Layer 5 of a small transformer language model trained on English Wikipedia (12 layers, counted from 0, width 128).
A neuron adds its activation times its output weights to the MLP's output. To switch it off is to set its activation to zero at one token and run the rest of the model.
A neuron's activation on a vector x is GELU(weights . x), where the dot is the dot product.

Input weights of the MLP neurons that the questions are about. A number n stands for (n - 128) times 0.0054.
n385: 87, 114, 119, 130, 107, 145, 121, 182, 136, 126, 133, 99, 123, 101, 118, 149, 109, 127, 151, 113, 104, 187, 84, 103, 221, 147, 120, 135, 121, 128, 157, 146, 117, 202, 97, 95, 102, 92, 102, 140, 141, 138, 96, 77, 143, 171, 100, 105, 131, 146, 176, 125, 182, 111, 136, 149, 133, 108, 110, 153, 175, 121, 106, 173, 174, 157, 77, 132, 96, 93, 115, 126, 92, 152, 91, 104, 189, 89, 118, 154, 139, 139, 106, 145, 118, 96, 116, 149, 128, 126, 105, 128, 143, 74, 134, 111, 88, 102, 155, 84, 185, 81, 137, 124, 158, 106, 131, 137, 114, 73, 175, 111, 137, 105, 122, 75, 154, 153, 132, 136, 145, 88, 102, 120, 160, 105, 147, 108
n417: 101, 111, 176, 110, 81, 145, 123, 154, 137, 146, 107, 171, 137, 99, 166, 106, 123, 145, 143, 150, 114, 128, 112, 147, 197, 171, 124, 97, 147, 182, 123, 166, 116, 153, 123, 114, 186, 83, 137, 136, 125, 123, 127, 118, 175, 124, 65, 101, 81, 135, 184, 124, 145, 93, 111, 152, 90, 172, 186, 122, 167, 166, 133, 187, 150, 161, 98, 160, 91, 134, 189, 113, 111, 164, 118, 147, 96, 120, 188, 67, 145, 148, 101, 104, 115, 120, 153, 87, 119, 153, 68, 119, 98, 113, 114, 120, 108, 116, 132, 83, 110, 191, 118, 83, 106, 178, 132, 144, 152, 61, 126, 124, 153, 133, 130, 74, 154, 131, 114, 120, 113, 77, 122, 148, 124, 99, 103, 118
n423: 74, 155, 133, 99, 70, 158, 119, 147, 138, 106, 188, 188, 201, 114, 135, 156, 134, 171, 97, 120, 149, 123, 107, 82, 193, 150, 142, 127, 87, 138, 142, 154, 158, 137, 133, 120, 145, 158, 70, 127, 104, 142, 112, 79, 105, 218, 136, 93, 119, 111, 133, 148, 148, 151, 71, 80, 64, 165, 162, 94, 129, 187, 86, 150, 92, 157, 92, 83, 104, 144, 66, 127, 153, 165, 150, 163, 115, 125, 86, 107, 151, 133, 154, 119, 125, 113, 116, 131, 218, 121, 110, 178, 117, 155, 113, 153, 142, 90, 137, 105, 116, 122, 142, 117, 112, 149, 104, 163, 122, 112, 161, 155, 146, 152, 95, 166, 100, 164, 140, 69, 144, 119, 118, 131, 133, 126, 104, 124
n442: 110, 141, 117, 150, 130, 93, 193, 163, 78, 148, 112, 137, 155, 89, 171, 132, 185, 75, 162, 139, 109, 98, 137, 163, 147, 91, 153, 146, 124, 142, 113, 123, 124, 137, 145, 164, 142, 97, 124, 83, 96, 139, 109, 119, 115, 96, 103, 87, 129, 128, 104, 113, 76, 83, 150, 144, 151, 98, 185, 114, 161, 133, 133, 151, 131, 186, 119, 124, 113, 157, 146, 166, 147, 141, 179, 109, 140, 105, 124, 134, 180, 126, 81, 119, 125, 83, 126, 157, 104, 117, 106, 127, 90, 110, 142, 92, 114, 130, 109, 90, 113, 216, 99, 99, 110, 167, 177, 104, 145, 137, 124, 105, 133, 96, 142, 154, 126, 76, 126, 131, 161, 63, 153, 169, 151, 116, 172, 133
n473: 153, 161, 169, 168, 140, 102, 126, 113, 118, 127, 132, 164, 155, 165, 127, 193, 172, 122, 142, 104, 146, 142, 148, 80, 78, 96, 141, 124, 163, 148, 138, 97, 58, 134, 113, 205, 68, 140, 138, 105, 101, 62, 79, 86, 116, 92, 144, 138, 156, 36, 129, 95, 187, 158, 98, 185, 167, 110, 134, 150, 123, 147, 92, 139, 96, 139, 119, 169, 181, 186, 85, 101, 96, 134, 127, 132, 191, 65, 124, 137, 171, 141, 112, 94, 92, 162, 206, 117, 194, 161, 132, 142, 155, 149, 50, 87, 133, 94, 82, 131, 114, 68, 79, 92, 61, 164, 116, 99, 127, 138, 117, 125, 133, 77, 150, 143, 111, 140, 167, 121, 124, 143, 7, 111, 131, 144, 146, 90
n491: 141, 222, 136, 178, 203, 163, 121, 122, 172, 98, 98, 175, 128, 89, 155, 193, 35, 92, 158, 171, 111, 111, 90, 145, 158, 156, 128, 121, 111, 97, 164, 96, 94, 99, 56, 35, 126, 173, 162, 74, 141, 158, 158, 117, 49, 100, 137, 145, 137, 125, 75, 137, 127, 192, 145, 134, 167, 141, 139, 155, 137, 130, 124, 103, 179, 96, 101, 176, 86, 143, 166, 157, 119, 122, 90, 188, 156, 175, 220, 183, 171, 117, 114, 83, 99, 130, 115, 110, 150, 119, 104, 134, 110, 106, 59, 204, 109, 68, 79, 92, 100, 157, 104, 147, 102, 121, 103, 140, 162, 143, 95, 192, 120, 141, 85, 120, 115, 123, 128, 111, 43, 165, 135, 110, 129, 164, 135, 136

Output weights of the MLP neurons that the questions are about. A number n stands for (n - 128) times 0.0053.
n385: 132, 139, 166, 148, 116, 146, 116, 104, 162, 130, 118, 128, 129, 83, 161, 119, 161, 153, 129, 155, 126, 60, 148, 70, 91, 147, 108, 140, 137, 108, 182, 156, 105, 115, 109, 156, 55, 140, 149, 103, 166, 142, 69, 131, 153, 110, 114, 105, 140, 147, 150, 173, 116, 131, 133, 125, 105, 130, 119, 174, 117, 105, 164, 116, 132, 62, 179, 133, 108, 90, 124, 154, 149, 161, 163, 109, 141, 97, 169, 85, 107, 128, 170, 124, 149, 199, 169, 114, 146, 142, 142, 140, 159, 78, 49, 162, 115, 96, 143, 149, 93, 99, 134, 138, 145, 137, 166, 116, 95, 162, 135, 121, 127, 103, 67, 158, 121, 121, 74, 190, 109, 120, 91, 135, 141, 80, 131, 89
n417: 116, 101, 116, 102, 154, 165, 72, 93, 123, 174, 137, 113, 99, 153, 163, 134, 133, 115, 188, 136, 185, 102, 79, 95, 126, 81, 96, 128, 129, 115, 106, 102, 90, 124, 143, 151, 154, 143, 109, 112, 93, 126, 73, 83, 200, 103, 142, 160, 169, 164, 148, 169, 149, 176, 97, 95, 91, 102, 82, 139, 122, 60, 169, 109, 97, 117, 167, 92, 195, 76, 143, 174, 100, 157, 84, 74, 139, 209, 116, 200, 146, 152, 151, 73, 150, 115, 125, 172, 134, 150, 171, 160, 161, 129, 78, 106, 76, 204, 106, 143, 100, 99, 155, 143, 32, 75, 115, 95, 208, 138, 127, 188, 168, 182, 132, 160, 102, 136, 113, 157, 147, 77, 140, 113, 113, 154, 73, 168
n423: 175, 85, 70, 119, 6, 152, 138, 133, 159, 120, 130, 75, 124, 123, 111, 106, 151, 138, 165, 146, 98, 121, 85, 189, 123, 188, 113, 93, 183, 111, 145, 116, 99, 111, 144, 159, 147, 106, 174, 159, 162, 121, 148, 137, 94, 42, 119, 103, 107, 105, 87, 89, 160, 139, 151, 131, 42, 121, 90, 153, 109, 92, 158, 141, 127, 119, 167, 168, 147, 143, 201, 119, 155, 124, 99, 137, 127, 158, 221, 119, 129, 133, 127, 140, 168, 162, 102, 145, 71, 143, 75, 108, 171, 118, 152, 127, 161, 51, 89, 119, 173, 185, 98, 165, 143, 138, 115, 75, 140, 147, 108, 117, 125, 164, 183, 48, 110, 69, 169, 132, 105, 111, 134, 162, 132, 98, 150, 140
n442: 104, 86, 154, 123, 154, 177, 135, 114, 178, 123, 143, 162, 92, 99, 187, 101, 135, 155, 146, 174, 107, 123, 150, 71, 148, 165, 88, 113, 104, 114, 131, 102, 170, 100, 79, 118, 142, 56, 140, 159, 150, 171, 88, 189, 113, 150, 118, 137, 106, 132, 97, 188, 143, 136, 129, 208, 103, 107, 150, 136, 181, 107, 126, 91, 144, 132, 128, 133, 127, 134, 71, 87, 98, 135, 97, 177, 144, 126, 142, 134, 101, 75, 121, 69, 158, 104, 112, 164, 162, 128, 144, 87, 108, 91, 150, 185, 105, 132, 118, 140, 149, 115, 116, 148, 140, 103, 134, 143, 125, 135, 84, 124, 141, 149, 94, 115, 202, 83, 116, 121, 143, 115, 105, 110, 155, 106, 116, 136
n473: 110, 163, 107, 146, 66, 136, 115, 145, 134, 125, 135, 82, 72, 113, 129, 71, 161, 88, 144, 58, 151, 148, 158, 109, 107, 214, 126, 149, 170, 87, 85, 115, 192, 145, 231, 119, 84, 48, 145, 115, 194, 196, 151, 164, 131, 122, 113, 125, 84, 138, 179, 103, 78, 142, 178, 78, 109, 113, 134, 103, 148, 102, 113, 49, 123, 119, 171, 123, 143, 148, 144, 121, 97, 146, 178, 123, 74, 109, 89, 86, 104, 164, 155, 119, 169, 130, 53, 191, 71, 147, 125, 156, 156, 167, 65, 143, 152, 123, 123, 121, 108, 138, 122, 132, 178, 121, 128, 150, 151, 114, 139, 136, 156, 154, 142, 127, 138, 127, 126, 141, 181, 118, 185, 170, 73, 65, 120, 115
n491: 123, 211, 192, 105, 148, 132, 142, 112, 186, 161, 135, 163, 179, 163, 73, 124, 159, 86, 139, 148, 149, 143, 111, 94, 179, 134, 114, 168, 169, 184, 124, 52, 140, 131, 154, 110, 81, 84, 118, 122, 99, 142, 169, 164, 113, 84, 95, 116, 158, 81, 95, 118, 56, 71, 76, 151, 160, 151, 80, 194, 118, 133, 139, 73, 88, 140, 86, 134, 138, 75, 113, 92, 111, 171, 206, 162, 122, 63, 93, 143, 109, 143, 130, 197, 151, 169, 192, 58, 142, 88, 162, 140, 115, 133, 83, 91, 117, 102, 179, 122, 117, 146, 153, 110, 147, 124, 135, 215, 135, 87, 68, 107, 177, 110, 69, 161, 115, 155, 131, 57, 152, 93, 121, 136, 150, 137, 166, 63

Each question names a token from some text and the token that comes next. It shows the vector x that enters the MLP there. A number n stands for (n - 128) times 0.045.

Then comes g, the gradient of the next token's log-probability with respect to the MLP's output, scaled to length 1. A neuron's effect is roughly proportional to its activation times (output weights . g). A number n stands for (n - 128) times 0.0032.

"very", then "day"
x: 159, 129, 151, 149, 83, 163, 160, 130, 111, 121, 116, 145, 89, 86, 85, 117, 141, 159, 139, 105, 151, 145, 197, 131, 159, 93, 129, 132, 79, 142, 144, 115, 145, 109, 172, 161, 151, 133, 114, 177, 95, 172, 168, 101, 69, 86, 156, 92, 134, 146, 157, 169, 152, 115, 162, 115, 82, 125, 89, 127, 66, 121, 115, 142, 128, 118, 121, 69, 202, 80, 78, 122, 78, 218, 106, 86, 179, 135, 122, 132, 198, 135, 112, 74, 132, 123, 121, 185, 78, 134, 154, 112, 129, 109, 145, 49, 127, 132, 169, 100, 164, 146, 110, 161, 141, 76, 157, 140, 132, 118, 105, 122, 117, 139, 112, 184, 137, 151, 113, 83, 147, 155, 82, 92, 122, 132, 132, 178
g: 147, 132, 133, 91, 120, 124, 119, 139, 177, 117, 186, 119, 165, 78, 97, 152, 151, 175, 135, 134, 117, 102, 121, 132, 131, 126, 109, 180, 130, 112, 164, 113, 127, 156, 134, 144, 119, 113, 118, 178, 156, 136, 149, 193, 95, 102, 135, 115, 141, 124, 126, 113, 111, 139, 132, 103, 142, 160, 94, 128, 88, 84, 118, 93, 113, 60, 98, 102, 79, 109, 89, 140, 126, 114, 116, 115, 141, 151, 134, 149, 77, 68, 155, 105, 174, 155, 123, 139, 109, 121, 137, 159, 139, 148, 160, 124, 139, 95, 170, 80, 157, 126, 88, 144, 74, 164, 155, 138, 138, 160, 97, 123, 170, 162, 107, 135, 172, 96, 102, 168, 115, 162, 96, 122, 129, 108, 172, 98
Switching off which neuron hurts the next token most? n385

" Lee", then " and"
x: 165, 54, 110, 118, 50, 151, 155, 124, 163, 159, 91, 108, 172, 85, 134, 86, 132, 142, 98, 130, 139, 138, 145, 166, 128, 122, 129, 158, 95, 106, 113, 106, 132, 82, 106, 62, 149, 95, 112, 195, 110, 116, 180, 144, 78, 85, 159, 156, 137, 115, 120, 121, 141, 161, 128, 129, 66, 193, 67, 103, 140, 115, 172, 160, 117, 128, 175, 126, 117, 151, 151, 143, 99, 148, 109, 83, 170, 151, 165, 114, 144, 113, 141, 68, 162, 101, 132, 179, 90, 127, 92, 138, 94, 157, 127, 137, 113, 143, 186, 93, 143, 166, 150, 93, 102, 61, 141, 139, 190, 193, 177, 192, 149, 141, 110, 150, 160, 116, 93, 145, 97, 120, 113, 154, 154, 95, 78, 128
g: 126, 148, 157, 154, 155, 162, 99, 162, 147, 122, 142, 109, 124, 151, 158, 99, 66, 131, 150, 85, 120, 98, 105, 106, 168, 125, 128, 112, 124, 138, 144, 48, 100, 159, 83, 109, 116, 134, 144, 111, 107, 120, 103, 135, 122, 78, 150, 133, 117, 136, 90, 172, 144, 166, 143, 92, 86, 79, 148, 91, 104, 178, 144, 180, 103, 132, 126, 161, 123, 158, 152, 96, 124, 132, 150, 122, 144, 118, 164, 112, 100, 117, 120, 148, 132, 139, 138, 146, 140, 116, 145, 176, 88, 97, 115, 83, 96, 147, 119, 95, 125, 153, 159, 134, 64, 145, 100, 146, 143, 138, 109, 144, 158, 137, 120, 107, 117, 144, 165, 172, 208, 120, 88, 165, 94, 155, 151, 113
Switching off which neuron hurts the next token most? n417

"8", then "'s"
x: 192, 38, 107, 147, 86, 149, 163, 107, 114, 119, 120, 107, 96, 100, 153, 127, 105, 180, 144, 99, 156, 93, 126, 81, 130, 115, 126, 133, 86, 125, 176, 135, 123, 78, 131, 114, 164, 114, 141, 174, 121, 132, 136, 155, 92, 66, 133, 162, 128, 187, 118, 137, 109, 144, 142, 156, 79, 202, 79, 106, 128, 175, 127, 145, 99, 146, 165, 138, 122, 152, 120, 125, 95, 115, 89, 108, 95, 106, 167, 145, 131, 159, 208, 54, 131, 127, 156, 161, 125, 179, 146, 168, 183, 125, 164, 102, 127, 120, 183, 98, 133, 193, 96, 164, 116, 148, 112, 115, 154, 107, 112, 172, 103, 146, 87, 122, 196, 112, 94, 155, 135, 133, 80, 146, 91, 111, 23, 88
g: 115, 131, 144, 152, 101, 138, 142, 94, 150, 120, 135, 163, 154, 180, 129, 130, 163, 165, 130, 145, 108, 124, 136, 149, 148, 164, 99, 105, 134, 163, 138, 101, 101, 110, 87, 97, 97, 128, 168, 114, 104, 118, 135, 104, 84, 123, 109, 159, 139, 94, 105, 178, 106, 157, 143, 118, 61, 153, 150, 97, 158, 112, 86, 113, 143, 160, 126, 143, 133, 108, 97, 125, 175, 172, 161, 172, 145, 135, 136, 117, 171, 170, 139, 154, 84, 132, 106, 159, 93, 106, 88, 127, 48, 133, 90, 97, 142, 60, 134, 106, 83, 151, 155, 96, 107, 126, 140, 111, 176, 143, 148, 135, 136, 177, 150, 134, 122, 139, 138, 131, 141, 125, 147, 158, 88, 109, 87, 90
Which neuron, switched off, raises the next token's probability most? n417

" two", then " new"
x: 132, 45, 106, 149, 83, 161, 178, 126, 101, 146, 106, 140, 111, 122, 161, 126, 151, 144, 123, 101, 135, 89, 129, 172, 152, 80, 157, 145, 89, 76, 73, 155, 144, 146, 119, 125, 124, 135, 98, 172, 132, 158, 171, 135, 55, 129, 154, 116, 189, 171, 118, 144, 116, 171, 140, 137, 141, 165, 60, 116, 167, 83, 179, 160, 47, 102, 145, 139, 144, 148, 115, 158, 111, 143, 81, 73, 171, 127, 151, 140, 152, 130, 111, 41, 129, 116, 136, 190, 110, 93, 129, 99, 112, 125, 151, 116, 94, 160, 134, 82, 146, 185, 95, 148, 155, 93, 85, 123, 152, 141, 140, 141, 150, 103, 132, 108, 158, 115, 91, 143, 145, 114, 82, 151, 125, 162, 79, 162
g: 150, 131, 149, 167, 137, 120, 121, 122, 87, 133, 146, 151, 82, 101, 130, 104, 137, 140, 120, 201, 155, 117, 133, 112, 91, 117, 175, 123, 131, 130, 79, 166, 172, 112, 129, 157, 118, 148, 126, 148, 190, 85, 106, 138, 122, 135, 119, 170, 141, 145, 134, 107, 131, 149, 196, 168, 121, 106, 111, 172, 164, 138, 137, 124, 122, 122, 79, 124, 90, 137, 124, 132, 118, 125, 142, 118, 113, 131, 105, 143, 61, 113, 130, 75, 115, 74, 170, 128, 68, 145, 107, 111, 117, 88, 66, 155, 131, 154, 150, 177, 131, 121, 163, 117, 121, 104, 148, 153, 113, 133, 129, 115, 85, 130, 142, 159, 153, 104, 125, 117, 167, 127, 119, 144, 159, 63, 136, 69
Switching off which neuron hurts the next token most? n442

" third", then " EP"
x: 139, 39, 84, 168, 80, 173, 174, 141, 127, 121, 151, 184, 145, 70, 136, 138, 199, 148, 130, 114, 137, 99, 109, 204, 118, 106, 161, 155, 113, 81, 103, 141, 151, 122, 151, 151, 141, 101, 142, 171, 89, 117, 144, 142, 32, 86, 125, 135, 140, 148, 107, 126, 115, 188, 139, 151, 164, 142, 45, 148, 124, 100, 162, 127, 69, 102, 145, 124, 146, 146, 98, 145, 100, 127, 95, 111, 143, 114, 121, 127, 173, 115, 157, 85, 123, 128, 164, 185, 122, 97, 155, 110, 118, 147, 105, 84, 91, 132, 158, 105, 88, 148, 105, 174, 136, 121, 54, 142, 180, 149, 125, 158, 132, 116, 129, 155, 147, 119, 103, 141, 130, 150, 108, 104, 81, 120, 115, 174
g: 149, 112, 102, 87, 111, 115, 142, 164, 91, 178, 116, 114, 150, 96, 127, 86, 83, 129, 160, 109, 106, 115, 99, 140, 86, 88, 150, 190, 127, 135, 146, 129, 126, 80, 157, 128, 151, 140, 141, 131, 116, 123, 151, 130, 152, 107, 151, 164, 146, 120, 152, 78, 99, 105, 165, 134, 83, 164, 120, 183, 162, 102, 112, 166, 125, 134, 106, 120, 170, 104, 144, 140, 109, 122, 108, 112, 129, 118, 99, 109, 121, 97, 160, 73, 153, 128, 101, 161, 106, 122, 163, 121, 109, 157, 112, 192, 163, 132, 97, 158, 141, 151, 134, 70, 144, 134, 152, 200, 88, 79, 147, 138, 147, 104, 178, 117, 131, 108, 103, 167, 110, 131, 151, 92, 141, 159, 118, 105
Switching off which neuron hurts the next token most? n473

"ail", then "ing"
x: 200, 125, 144, 149, 98, 122, 123, 123, 131, 162, 116, 114, 167, 158, 128, 157, 146, 168, 105, 108, 148, 117, 170, 51, 94, 144, 137, 179, 99, 108, 115, 134, 92, 122, 129, 190, 141, 100, 106, 162, 103, 118, 157, 55, 40, 94, 118, 139, 128, 167, 130, 162, 153, 136, 124, 153, 90, 144, 80, 90, 144, 133, 119, 145, 141, 93, 135, 127, 204, 144, 108, 102, 48, 188, 110, 104, 159, 108, 75, 123, 181, 134, 156, 95, 153, 144, 114, 131, 67, 100, 156, 121, 138, 120, 128, 115, 152, 139, 176, 136, 195, 127, 114, 78, 152, 47, 157, 161, 166, 96, 100, 153, 112, 142, 82, 141, 138, 108, 158, 150, 121, 168, 109, 87, 89, 169, 136, 138
g: 145, 102, 179, 144, 168, 144, 158, 109, 149, 90, 152, 97, 165, 112, 131, 135, 165, 173, 100, 162, 158, 136, 139, 88, 127, 126, 80, 181, 131, 117, 101, 144, 130, 125, 116, 109, 117, 61, 125, 118, 122, 106, 149, 98, 98, 128, 139, 172, 87, 130, 120, 132, 130, 94, 120, 112, 141, 77, 76, 112, 151, 103, 147, 122, 114, 155, 135, 143, 161, 176, 101, 136, 142, 77, 60, 157, 136, 99, 101, 100, 95, 143, 134, 110, 114, 126, 145, 155, 130, 138, 170, 159, 151, 162, 127, 93, 120, 101, 121, 134, 100, 146, 128, 125, 150, 166, 141, 185, 143, 202, 110, 101, 73, 139, 96, 109, 170, 153, 134, 141, 111, 149, 145, 152, 77, 129, 106, 111
Switching off which neuron hurts the next token most? n473

" 11", then "."
x: 190, 74, 121, 118, 137, 179, 184, 106, 132, 140, 103, 129, 129, 70, 150, 118, 122, 150, 147, 121, 182, 70, 137, 133, 87, 78, 166, 130, 131, 127, 71, 164, 181, 134, 169, 159, 118, 106, 80, 195, 116, 156, 161, 148, 113, 101, 98, 118, 191, 143, 135, 142, 169, 176, 163, 141, 133, 150, 60, 154, 109, 112, 163, 143, 84, 116, 145, 90, 150, 105, 120, 127, 33, 159, 77, 102, 181, 123, 134, 165, 143, 94, 135, 64, 116, 145, 148, 159, 106, 101, 130, 95, 110, 106, 142, 141, 96, 135, 161, 67, 167, 134, 83, 150, 149, 86, 108, 114, 187, 113, 126, 157, 119, 145, 97, 135, 178, 124, 106, 176, 98, 111, 90, 100, 94, 137, 102, 145
g: 118, 172, 183, 128, 158, 139, 65, 116, 89, 163, 81, 171, 117, 120, 112, 105, 107, 139, 84, 161, 142, 86, 90, 136, 128, 120, 188, 161, 122, 144, 156, 133, 123, 114, 127, 151, 120, 139, 127, 137, 78, 146, 85, 188, 93, 145, 139, 72, 120, 92, 97, 157, 140, 84, 107, 149, 136, 82, 144, 134, 108, 91, 147, 110, 161, 119, 100, 62, 136, 129, 168, 109, 117, 109, 154, 135, 121, 155, 149, 178, 106, 115, 119, 105, 149, 148, 137, 140, 154, 133, 130, 118, 151, 87, 141, 127, 106, 134, 117, 136, 93, 144, 133, 119, 162, 170, 147, 155, 126, 79, 118, 87, 181, 110, 122, 187, 163, 134, 145, 110, 164, 101, 154, 132, 118, 141, 99, 117
Switching off which neuron hurts the next token most? n385

" Nor", then "man"
x: 194, 29, 124, 127, 117, 173, 143, 78, 117, 123, 84, 128, 143, 121, 126, 111, 176, 180, 103, 75, 127, 133, 111, 153, 173, 73, 164, 152, 110, 138, 115, 142, 113, 159, 110, 119, 159, 148, 87, 171, 124, 107, 179, 120, 75, 121, 109, 79, 92, 124, 137, 181, 136, 160, 158, 119, 127, 149, 88, 132, 114, 95, 205, 156, 122, 106, 172, 96, 165, 132, 130, 121, 114, 128, 80, 90, 207, 142, 113, 107, 85, 121, 163, 66, 167, 122, 138, 196, 101, 147, 97, 100, 137, 116, 103, 75, 114, 158, 183, 110, 137, 159, 107, 119, 112, 39, 171, 152, 148, 131, 131, 162, 168, 151, 107, 153, 109, 131, 124, 131, 121, 136, 87, 133, 135, 161, 104, 113
g: 122, 148, 172, 137, 111, 172, 137, 143, 186, 170, 213, 82, 157, 129, 177, 165, 126, 127, 135, 82, 78, 113, 162, 129, 142, 97, 106, 157, 122, 94, 119, 122, 119, 111, 136, 161, 147, 150, 117, 139, 141, 111, 154, 119, 86, 131, 100, 104, 135, 154, 119, 110, 137, 114, 155, 64, 164, 145, 132, 129, 100, 91, 122, 132, 115, 138, 109, 163, 116, 102, 138, 151, 144, 149, 104, 140, 96, 125, 164, 142, 105, 138, 141, 127, 138, 143, 119, 146, 84, 79, 125, 119, 159, 153, 75, 116, 133, 108, 128, 79, 86, 101, 131, 140, 101, 146, 108, 111, 126, 170, 128, 192, 128, 173, 121, 170, 125, 144, 96, 87, 150, 162, 106, 80, 133, 74, 138, 84
Switching off which neuron hurts the next token most? n385

" ", then "ump"
x: 162, 66, 77, 151, 107, 103, 217, 117, 117, 132, 106, 150, 121, 84, 119, 136, 162, 148, 157, 105, 176, 132, 166, 140, 106, 113, 180, 132, 114, 125, 75, 133, 193, 121, 77, 113, 148, 128, 135, 153, 172, 135, 201, 128, 69, 106, 127, 129, 157, 140, 108, 117, 96, 140, 109, 144, 152, 139, 39, 142, 75, 110, 209, 118, 100, 92, 169, 148, 137, 142, 133, 163, 102, 130, 91, 96, 142, 146, 184, 150, 137, 105, 169, 121, 157, 147, 136, 182, 80, 92, 123, 134, 115, 73, 130, 137, 85, 150, 174, 125, 118, 148, 60, 155, 125, 122, 120, 138, 199, 101, 126, 193, 109, 153, 92, 128, 112, 83, 81, 98, 108, 156, 100, 155, 125, 114, 84, 141
g: 99, 130, 82, 92, 174, 111, 101, 134, 123, 121, 120, 123, 99, 153, 180, 170, 126, 117, 107, 140, 153, 148, 100, 126, 127, 134, 161, 154, 123, 95, 77, 158, 108, 204, 183, 106, 150, 108, 154, 134, 141, 149, 113, 106, 114, 116, 113, 193, 92, 137, 171, 107, 168, 96, 134, 118, 134, 154, 132, 163, 116, 118, 94, 122, 133, 171, 137, 158, 115, 112, 128, 94, 122, 84, 120, 135, 119, 154, 129, 145, 148, 110, 109, 154, 129, 89, 84, 157, 107, 147, 127, 112, 120, 105, 134, 145, 162, 134, 143, 119, 144, 118, 157, 175, 159, 130, 112, 169, 112, 98, 149, 95, 137, 95, 91, 146, 44, 137, 114, 145, 185, 74, 126, 165, 74, 114, 98, 125
Which neuron, switched off, raises the next token's probability most? n491

" All", then "ison"
x: 136, 89, 104, 92, 63, 165, 159, 127, 96, 126, 75, 125, 112, 102, 127, 148, 163, 145, 101, 133, 149, 163, 139, 175, 162, 91, 116, 154, 96, 108, 132, 131, 116, 118, 177, 136, 140, 123, 117, 175, 87, 136, 204, 121, 32, 104, 147, 131, 143, 174, 112, 154, 131, 137, 133, 121, 112, 135, 95, 60, 158, 85, 149, 190, 101, 144, 166, 122, 141, 103, 114, 110, 163, 128, 91, 51, 189, 138, 99, 103, 137, 139, 150, 66, 91, 126, 134, 200, 177, 125, 114, 134, 61, 110, 148, 99, 142, 142, 153, 117, 110, 181, 135, 112, 148, 103, 148, 127, 161, 91, 144, 135, 169, 124, 122, 132, 186, 123, 111, 126, 168, 180, 57, 136, 126, 128, 105, 123
g: 98, 171, 111, 129, 139, 165, 122, 114, 131, 110, 110, 124, 109, 176, 159, 85, 158, 112, 114, 112, 106, 128, 151, 182, 149, 124, 137, 95, 133, 151, 94, 138, 135, 123, 153, 133, 144, 81, 127, 165, 112, 121, 150, 105, 193, 76, 164, 142, 92, 126, 83, 133, 114, 141, 126, 137, 151, 144, 143, 136, 147, 133, 89, 147, 163, 133, 127, 113, 141, 112, 170, 98, 85, 167, 198, 92, 125, 123, 75, 129, 119, 127, 131, 114, 134, 114, 155, 96, 126, 132, 97, 134, 158, 106, 94, 98, 108, 139, 120, 103, 86, 175, 105, 164, 146, 163, 153, 105, 158, 199, 147, 127, 79, 68, 118, 148, 107, 138, 133, 75, 136, 131, 142, 72, 172, 125, 101, 148
Which neuron, switched off, raises the next token's probability most? n442

" debut", then " a"
x: 186, 82, 90, 183, 134, 151, 166, 145, 140, 132, 138, 109, 159, 82, 119, 141, 104, 149, 98, 110, 73, 130, 146, 181, 118, 123, 141, 149, 133, 59, 128, 166, 150, 105, 120, 112, 181, 134, 167, 195, 101, 108, 228, 134, 69, 125, 154, 189, 139, 151, 163, 111, 121, 149, 158, 174, 126, 135, 84, 104, 166, 71, 193, 130, 82, 105, 130, 136, 174, 169, 72, 141, 111, 121, 95, 62, 120, 90, 106, 98, 178, 84, 135, 81, 141, 111, 122, 163, 116, 139, 152, 94, 120, 167, 106, 104, 105, 153, 115, 109, 130, 120, 89, 116, 140, 84, 105, 91, 170, 173, 150, 172, 118, 135, 100, 154, 159, 101, 118, 171, 100, 122, 67, 115, 93, 113, 122, 153
g: 108, 130, 81, 69, 119, 109, 114, 163, 79, 93, 182, 114, 125, 152, 111, 134, 151, 115, 92, 130, 192, 101, 135, 133, 90, 117, 162, 45, 157, 102, 129, 140, 138, 131, 124, 129, 139, 128, 102, 114, 123, 108, 134, 94, 91, 156, 167, 119, 148, 125, 160, 149, 106, 82, 162, 146, 130, 146, 114, 103, 140, 116, 97, 140, 146, 104, 139, 118, 154, 132, 150, 137, 180, 171, 164, 128, 140, 137, 100, 102, 90, 155, 180, 149, 122, 166, 65, 161, 86, 183, 93, 131, 140, 153, 132, 135, 170, 166, 184, 156, 154, 128, 149, 130, 125, 134, 104, 105, 104, 102, 175, 123, 98, 140, 122, 86, 122, 156, 150, 132, 109, 111, 94, 122, 117, 98, 115, 126
Which neuron, switched off, raises the next token's probability most? n491

" \"M", then "ot"
x: 181, 53, 91, 149, 109, 172, 118, 136, 78, 117, 96, 97, 92, 66, 106, 130, 138, 105, 130, 110, 117, 208, 151, 162, 113, 123, 142, 159, 91, 120, 120, 133, 137, 108, 115, 151, 160, 143, 151, 157, 120, 102, 136, 124, 48, 94, 141, 149, 189, 136, 147, 111, 117, 122, 134, 141, 91, 127, 83, 146, 146, 88, 164, 121, 135, 66, 164, 143, 143, 113, 114, 141, 60, 125, 90, 108, 155, 161, 165, 118, 160, 120, 122, 84, 142, 161, 148, 195, 183, 105, 138, 87, 157, 58, 123, 114, 135, 161, 224, 101, 142, 193, 124, 146, 134, 74, 144, 148, 128, 115, 105, 186, 96, 143, 112, 139, 147, 141, 133, 163, 113, 162, 98, 109, 145, 97, 89, 150
g: 85, 97, 99, 111, 149, 117, 134, 144, 103, 177, 148, 85, 84, 154, 117, 121, 117, 109, 153, 105, 106, 145, 110, 123, 163, 89, 125, 105, 127, 227, 107, 167, 114, 124, 112, 93, 164, 109, 164, 127, 100, 164, 138, 117, 94, 135, 133, 138, 151, 165, 76, 105, 140, 103, 172, 121, 132, 161, 120, 78, 143, 169, 163, 109, 132, 166, 161, 117, 128, 72, 115, 115, 105, 134, 134, 95, 124, 119, 92, 170, 90, 124, 169, 101, 132, 119, 138, 125, 130, 151, 95, 110, 95, 101, 152, 137, 121, 124, 127, 124, 163, 146, 117, 167, 159, 144, 149, 151, 163, 75, 185, 108, 134, 100, 117, 142, 173, 114, 117, 65, 117, 146, 146, 149, 137, 148, 100, 170
Which neuron, switched off, raises the next token's probability most? n385